Layer 6 of a small transformer language model trained on English Wikipedia (13 layers, counted from 0, width 128).
Take only the direct path to the model's output, skipping the later layers: a vector added to the residual stream pushes a token's score in proportion to its dot product with that token's output vector.

Output vectors of the tokens that the questions are about. A number n stands for (n - 500) times 0.002.
"ot": 378 591 518 572 669 758 544 420 387 497 474 294 572 488 495 656 280 414 247 445 376 518 588 334 535 485 174 588 452 535 496 473 458 367 454 348 493 469 596 549 587 418 618 374 824 603 492 525 520 393 588 474 654 668 483 527 430 441 435 360 478 685 453 518 398 650 512 515 556 687 387 344 520 582 524 503 449 622 395 429 586 616 517 536 556 370 618 224 524 600 575 826 521 804 604 372 590 438 574 394 412 490 513 498 366 629 432 604 313 497 394 679 325 433 716 378 439 278 263 414 429 521 654 681 644 260 429 545
"t": 235 497 520 504 432 692 588 582 643 348 369 353 580 208 299 717 637 413 342 480 194 409 604 638 250 386 559 451 523 724 831 375 508 444 350 369 385 329 548 511 637 432 574 542 520 515 588 624 517 670 533 546 299 663 377 462 597 365 563 660 560 469 348 442 633 621 492 549 413 385 553 290 520 433 561 404 562 316 516 554 508 525 629 713 359 487 448 618 670 530 434 520 644 481 653 446 504 542 590 474 411 727 545 491 616 413 535 411 399 356 590 293 294 596 522 448 416 520 570 426 480 483 573 693 419 555 611 622
"ra": 403 617 354 531 432 529 627 735 534 542 539 448 332 523 482 407 412 613 358 463 469 640 369 416 626 451 469 546 649 393 594 459 488 641 549 294 448 723 656 628 441 397 654 524 512 531 524 555 474 619 513 525 347 699 435 404 540 508 625 414 524 583 364 362 445 528 565 366 468 747 564 735 543 529 584 494 661 327 572 228 496 623 526 919 449 576 652 564 476 563 493 504 466 609 653 477 545 713 227 352 528 415 281 519 596 532 334 563 387 467 523 644 413 189 518 689 392 652 725 417 391 290 328 527 493 470 496 449
"ary": 414 436 463 436 700 477 635 666 336 302 445 574 449 611 642 576 225 496 679 705 500 446 705 297 544 500 296 527 608 757 446 367 491 372 725 453 447 411 401 686 661 514 36 443 518 563 187 670 539 631 423 316 657 330 414 569 325 419 582 691 558 423 317 447 340 533 613 399 481 458 329 361 691 544 329 538 350 604 481 206 294 547 754 759 528 247 512 580 463 513 355 634 411 664 402 414 393 687 315 409 403 381 371 497 688 368 417 569 401 363 308 306 507 641 606 431 358 699 321 572 452 369 539 690 370 311 676 505
" C": 635 589 551 606 481 529 504 358 508 566 509 512 568 474 515 454 486 399 603 327 629 474 454 565 530 433 567 418 327 608 526 577 528 478 393 475 434 534 428 415 629 353 477 540 342 466 454 575 633 458 538 529 452 503 572 462 620 385 465 493 488 396 647 442 608 452 701 383 546 417 541 485 527 569 477 452 502 444 453 487 575 339 434 380 433 383 571 478 535 454 527 492 523 318 286 545 549 469 428 539 478 571 616 490 379 602 569 720 511 409 471 447 531 491 355 456 637 467 363 390 478 635 514 439 417 566 451 484
"ity": 540 422 533 629 433 333 515 738 470 345 389 632 299 427 408 566 486 568 620 878 641 148 341 255 542 573 454 537 461 794 375 229 489 462 757 363 623 366 572 450 588 555 335 560 325 496 423 328 670 787 332 370 415 504 598 497 582 513 403 307 296 535 556 607 404 399 518 470 643 374 293 689 740 740 391 560 585 635 523 417 418 309 665 482 387 345 567 504 667 381 670 513 254 418 510 412 513 486 410 399 524 389 412 493 585 628 350 524 236 420 454 627 593 739 850 451 458 515 467 644 348 665 508 610 735 292 452 352
"ul": 405 458 638 626 488 408 487 571 393 576 391 545 464 548 627 484 437 623 609 382 352 545 385 459 628 469 573 763 764 622 586 271 501 577 423 539 422 642 532 633 466 441 560 514 662 564 465 527 357 690 445 301 473 416 396 460 406 489 504 406 600 543 414 675 266 556 406 518 626 376 393 460 391 430 444 586 454 477 490 413 377 564 424 616 500 487 381 605 322 449 625 504 564 467 504 253 362 406 540 657 318 778 149 493 617 594 366 541 260 703 418 621 358 328 589 359 530 538 669 543 480 476 653 588 576 68 590 500
"og": 447 430 611 579 579 510 533 824 531 503 367 546 443 350 395 438 562 536 528 575 382 639 656 305 379 547 380 473 359 658 635 684 505 329 454 411 705 543 466 549 396 504 431 379 660 484 314 507 564 500 367 573 484 557 616 571 250 735 568 635 607 651 384 541 433 294 418 702 310 653 405 643 488 496 578 539 244 647 416 284 926 467 447 480 356 507 673 438 391 477 689 741 559 500 629 622 380 537 508 416 274 625 338 534 678 637 410 564 328 615 446 378 509 525 570 323 484 311 416 322 438 382 426 563 526 349 484 476
"ly": 680 487 497 290 528 339 699 458 361 459 340 532 393 422 248 663 315 630 507 585 660 516 516 245 581 541 553 421 469 475 653 630 483 617 664 300 488 391 531 584 553 716 135 380 568 553 436 520 451 799 417 229 464 521 369 389 417 473 564 397 585 545 570 407 644 634 602 578 315 423 356 653 477 587 821 688 693 670 409 602 242 513 589 730 286 511 608 771 418 633 663 781 567 391 576 549 312 649 573 333 373 641 341 498 658 320 515 239 403 331 489 524 392 342 666 327 529 507 368 681 509 642 511 686 394 729 460 527
" ": 388 471 460 560 450 502 424 328 613 566 634 584 614 555 399 528 624 411 509 400 681 554 557 536 519 531 439 435 506 309 550 583 527 416 407 471 376 350 568 543 390 622 574 569 598 424 465 525 534 355 514 516 468 478 512 432 573 399 619 415 620 382 475 637 693 495 607 333 591 463 476 513 564 561 573 460 427 476 481 629 497 489 505 339 616 478 497 417 610 503 394 431 547 423 510 619 373 480 700 496 508 516 586 514 351 460 461 638 583 442 590 391 421 570 561 440 446 405 470 372 639 572 551 377 535 707 729 615
" I": 535 510 446 579 509 427 436 342 478 603 490 424 281 533 286 535 383 335 437 425 537 378 500 544 589 487 500 379 478 516 528 508 504 533 326 337 435 508 559 593 518 361 453 412 511 547 379 483 620 476 464 420 560 511 459 619 512 419 446 423 386 506 577 377 601 338 670 720 572 388 474 719 667 625 489 449 462 436 517 472 577 347 544 315 465 536 601 425 466 616 500 374 555 489 487 596 475 437 356 444 495 438 603 504 468 598 599 634 558 485 428 377 588 547 461 460 500 472 372 554 515 512 596 530 398 546 564 395

Each question shows what one neuron of this layer's MLP adds at an activation of 1. A number n stands for (n - 500) times 0.00057.

n215: 376 465 484 497 424 444 411 552 522 613 368 455 478 546 548 359 355 525 531 489 623 370 493 430 677 488 553 497 436 542 540 462 512 436 519 443 475 441 608 406 337 543 403 632 633 465 519 648 438 540 692 495 489 588 697 524 659 455 583 599 572 531 549 489 413 572 455 705 408 593 492 492 674 780 474 457 585 573 618 666 537 474 472 569 490 552 640 526 547 473 585 548 477 465 383 550 671 414 664 559 521 510 522 624 393 525 389 705 497 516 534 461 484 519 493 623 632 419 539 528 436 613 493 473 412 498 632 521
Pushed down most: "ary"

n217: 373 707 466 534 349 462 565 546 539 419 371 544 596 431 414 433 531 604 424 474 508 584 484 569 390 575 703 475 584 486 583 358 470 407 405 368 451 476 535 377 560 558 551 488 675 608 299 438 455 631 359 519 714 320 390 561 503 450 474 463 427 472 540 442 593 527 346 576 736 563 497 644 757 655 583 465 433 611 421 622 470 446 427 500 478 411 492 541 320 552 491 544 554 410 505 471 460 524 539 389 639 361 366 519 609 514 398 681 457 479 578 531 415 476 296 474 445 402 443 439 383 449 390 515 662 460 642 578
Pushed down most: " C"

n331: 627 526 694 535 416 528 434 517 356 433 438 452 430 582 697 544 472 633 511 681 505 345 615 503 439 470 365 323 459 672 441 503 383 456 610 522 484 437 508 437 613 513 497 477 425 485 392 560 346 378 536 624 537 500 560 404 437 483 514 447 512 397 475 500 564 540 520 589 669 621 494 456 456 843 442 605 492 535 487 664 563 346 438 469 465 510 438 638 381 466 503 528 386 645 411 391 619 632 408 497 489 566 405 608 577 641 445 625 533 454 475 484 367 590 569 654 577 503 492 473 515 255 570 566 526 490 624 422
Pushed down most: " "

n350: 570 570 522 560 404 550 566 482 312 435 509 403 571 480 657 490 448 521 494 416 550 488 362 529 476 445 524 227 494 436 283 453 589 746 475 534 383 390 395 787 695 485 446 403 347 503 469 392 757 398 490 668 475 574 485 441 334 587 503 405 474 636 371 612 628 626 472 549 444 545 712 580 503 606 436 613 606 323 468 590 625 439 443 541 305 453 509 413 462 436 524 341 395 343 497 634 408 607 655 343 537 533 468 453 431 473 478 565 632 650 392 473 444 531 441 457 436 481 468 417 595 246 457 452 648 494 458 460
Which of these tokens does it push up most? " C"

n250: 672 494 545 520 497 634 442 687 427 560 446 647 538 345 346 497 372 597 572 494 535 466 468 432 503 471 372 520 481 441 573 315 455 563 521 330 486 478 420 616 579 588 327 373 404 549 497 509 500 464 570 377 636 557 563 625 361 467 468 550 544 586 623 583 609 645 438 410 625 654 670 550 481 694 500 461 637 689 422 400 478 459 480 449 629 406 511 785 503 411 724 389 405 436 464 476 397 535 694 590 444 610 444 560 419 572 469 516 653 592 417 425 431 492 480 692 486 333 467 315 572 527 621 369 491 538 453 407
Which of these tokens does it push up most? "ly"

n13: 538 651 409 661 619 539 487 604 685 445 537 526 592 444 556 503 525 661 466 448 422 643 462 329 381 520 549 669 383 325 442 536 578 312 573 411 524 383 629 525 643 525 325 574 614 407 572 476 456 612 607 426 398 491 563 510 572 484 646 484 443 503 510 701 573 605 658 497 319 633 422 459 486 743 639 559 414 258 569 601 515 535 478 510 494 485 637 548 461 524 633 604 425 455 503 532 440 439 369 506 420 497 452 568 569 413 686 378 462 705 442 421 565 500 686 327 661 618 412 695 821 464 351 603 389 633 333 399
Which of these tokens does it push up most? "ly"

n281: 431 428 656 472 436 471 614 503 536 466 586 378 544 585 218 413 569 565 771 673 503 460 338 421 531 551 500 364 474 446 615 471 489 639 438 509 425 491 436 543 648 762 349 304 558 540 461 443 531 440 304 465 399 530 525 538 471 449 506 636 520 510 295 564 566 552 490 490 446 575 484 377 587 553 419 390 368 564 733 478 548 481 321 387 515 549 543 564 725 515 606 326 540 542 589 572 519 399 396 410 468 334 623 390 652 537 428 705 345 441 297 534 551 360 455 427 557 637 323 475 520 425 435 337 309 421 581 497
Which of these tokens does it push up most? "ary"

n387: 622 306 662 523 448 622 528 283 812 328 360 664 440 395 493 420 524 527 467 354 410 460 525 566 575 679 414 362 569 459 451 419 392 607 362 568 520 622 348 458 469 427 369 435 418 625 377 668 615 458 522 344 387 546 396 317 500 378 561 445 562 559 551 319 601 563 441 627 455 541 681 203 456 324 446 672 516 441 558 407 494 645 563 566 691 605 387 524 396 481 242 660 631 474 359 419 398 184 458 443 431 466 477 603 444 737 390 511 490 496 558 341 479 456 582 431 637 465 610 467 478 518 423 575 676 513 558 356
Pushed down most: "ity"

n35: 517 659 461 526 522 527 410 556 694 406 463 398 457 375 567 707 581 503 524 547 429 468 560 562 571 331 416 465 560 459 526 349 497 598 444 338 485 525 366 387 457 461 441 449 720 370 544 561 492 562 524 482 436 696 500 681 610 401 592 349 606 735 532 492 562 422 560 385 541 449 461 389 546 509 591 578 485 562 485 372 420 511 476 448 489 564 524 533 467 384 336 528 434 575 452 320 384 445 595 332 503 535 523 534 494 484 610 589 473 587 476 604 569 425 508 416 412 542 513 468 526 708 434 500 511 394 484 745
Which three tokens does it push up most, strongest first? "ot", "t", "ul"

n197: 729 410 535 572 457 625 329 654 339 548 675 514 392 392 420 545 692 582 376 511 436 386 338 726 500 589 616 545 623 718 433 620 590 469 489 437 594 510 770 588 489 395 544 404 504 460 417 383 344 433 531 418 496 432 365 500 488 511 461 412 451 523 620 479 413 330 671 545 418 503 504 627 605 425 552 612 510 710 427 458 463 559 400 525 614 437 417 511 487 557 444 403 579 667 705 635 676 726 583 698 836 476 584 271 475 720 673 774 440 562 507 517 382 608 713 373 487 500 366 647 553 321 530 546 377 467 668 550
Which three tokens does it push up most, strongest first? " I", "ity", "ot"

n372: 492 447 342 451 591 645 506 531 363 503 623 557 484 333 411 527 550 459 547 414 459 646 513 481 349 566 451 544 572 340 406 682 624 497 614 341 441 608 528 570 497 522 477 284 433 570 627 656 464 572 311 503 509 619 492 585 405 554 419 427 345 607 405 546 551 575 568 464 429 414 491 391 443 453 408 638 450 433 593 371 492 489 511 517 632 490 500 440 662 338 478 603 420 583 574 411 396 518 399 542 427 442 681 408 532 588 450 359 323 512 382 561 489 417 398 466 709 662 375 505 443 520 429 574 512 351 383 596
Which of these tokens does it push up most? "ot"

n402: 364 604 529 544 555 431 563 266 507 425 550 516 452 521 437 466 666 400 251 448 354 468 370 676 652 544 512 424 397 413 349 500 639 585 437 474 457 464 354 533 439 522 497 781 329 345 632 483 494 356 489 527 507 550 468 464 540 740 683 577 596 507 510 379 561 447 542 408 432 439 625 391 510 489 420 550 431 454 543 800 561 369 371 464 544 317 387 790 350 607 455 536 598 488 415 491 394 574 530 681 481 363 491 319 682 538 527 318 645 684 506 443 369 527 571 487 402 440 476 531 431 707 371 455 520 554 407 290
Pushed down most: "ary"

n51: 556 424 526 491 490 513 675 376 500 642 540 425 636 405 279 231 417 344 416 318 570 368 656 429 549 396 546 569 421 682 301 474 197 569 317 465 625 458 642 496 433 389 390 460 663 453 671 473 348 558 416 452 543 423 591 506 580 405 446 519 517 486 529 490 555 533 413 643 587 579 425 433 493 414 319 631 318 460 521 326 479 532 516 660 419 295 434 591 643 527 678 399 434 433 560 471 449 638 431 627 432 490 682 565 516 328 427 538 490 403 625 393 386 476 408 539 463 735 512 453 630 553 353 497 589 265 535 421
Pushed down most: " "

n20: 602 620 511 633 561 445 720 453 546 405 466 636 541 597 513 409 484 534 494 722 552 398 497 546 552 477 429 466 387 472 421 510 507 491 467 560 479 392 404 600 494 329 513 530 421 540 474 561 362 539 569 559 549 494 724 481 539 590 465 608 685 572 573 581 391 373 647 365 394 450 561 285 503 543 359 399 630 430 461 605 392 513 450 665 351 605 528 603 563 518 447 374 634 807 491 483 627 410 467 688 713 513 250 442 601 345 447 608 602 576 589 381 532 436 430 443 476 356 329 685 779 589 423 411 594 515 579 308
Which of these tokens does it push up most? "ary"

n14: 349 515 483 591 563 645 500 457 465 470 554 490 468 509 532 629 287 515 539 408 638 497 246 512 517 581 500 518 395 708 583 359 246 457 458 420 394 547 528 623 503 425 407 412 540 604 462 696 396 414 608 355 256 533 613 519 511 538 568 605 414 628 630 383 521 586 572 510 491 420 500 488 447 319 472 436 552 443 332 474 423 454 573 731 366 511 530 503 471 559 463 570 564 609 698 443 286 497 615 460 428 678 379 548 481 458 487 414 410 539 575 659 636 644 557 410 598 449 553 636 530 226 410 416 605 624 361 293
Which of these tokens does it push up most? "ly"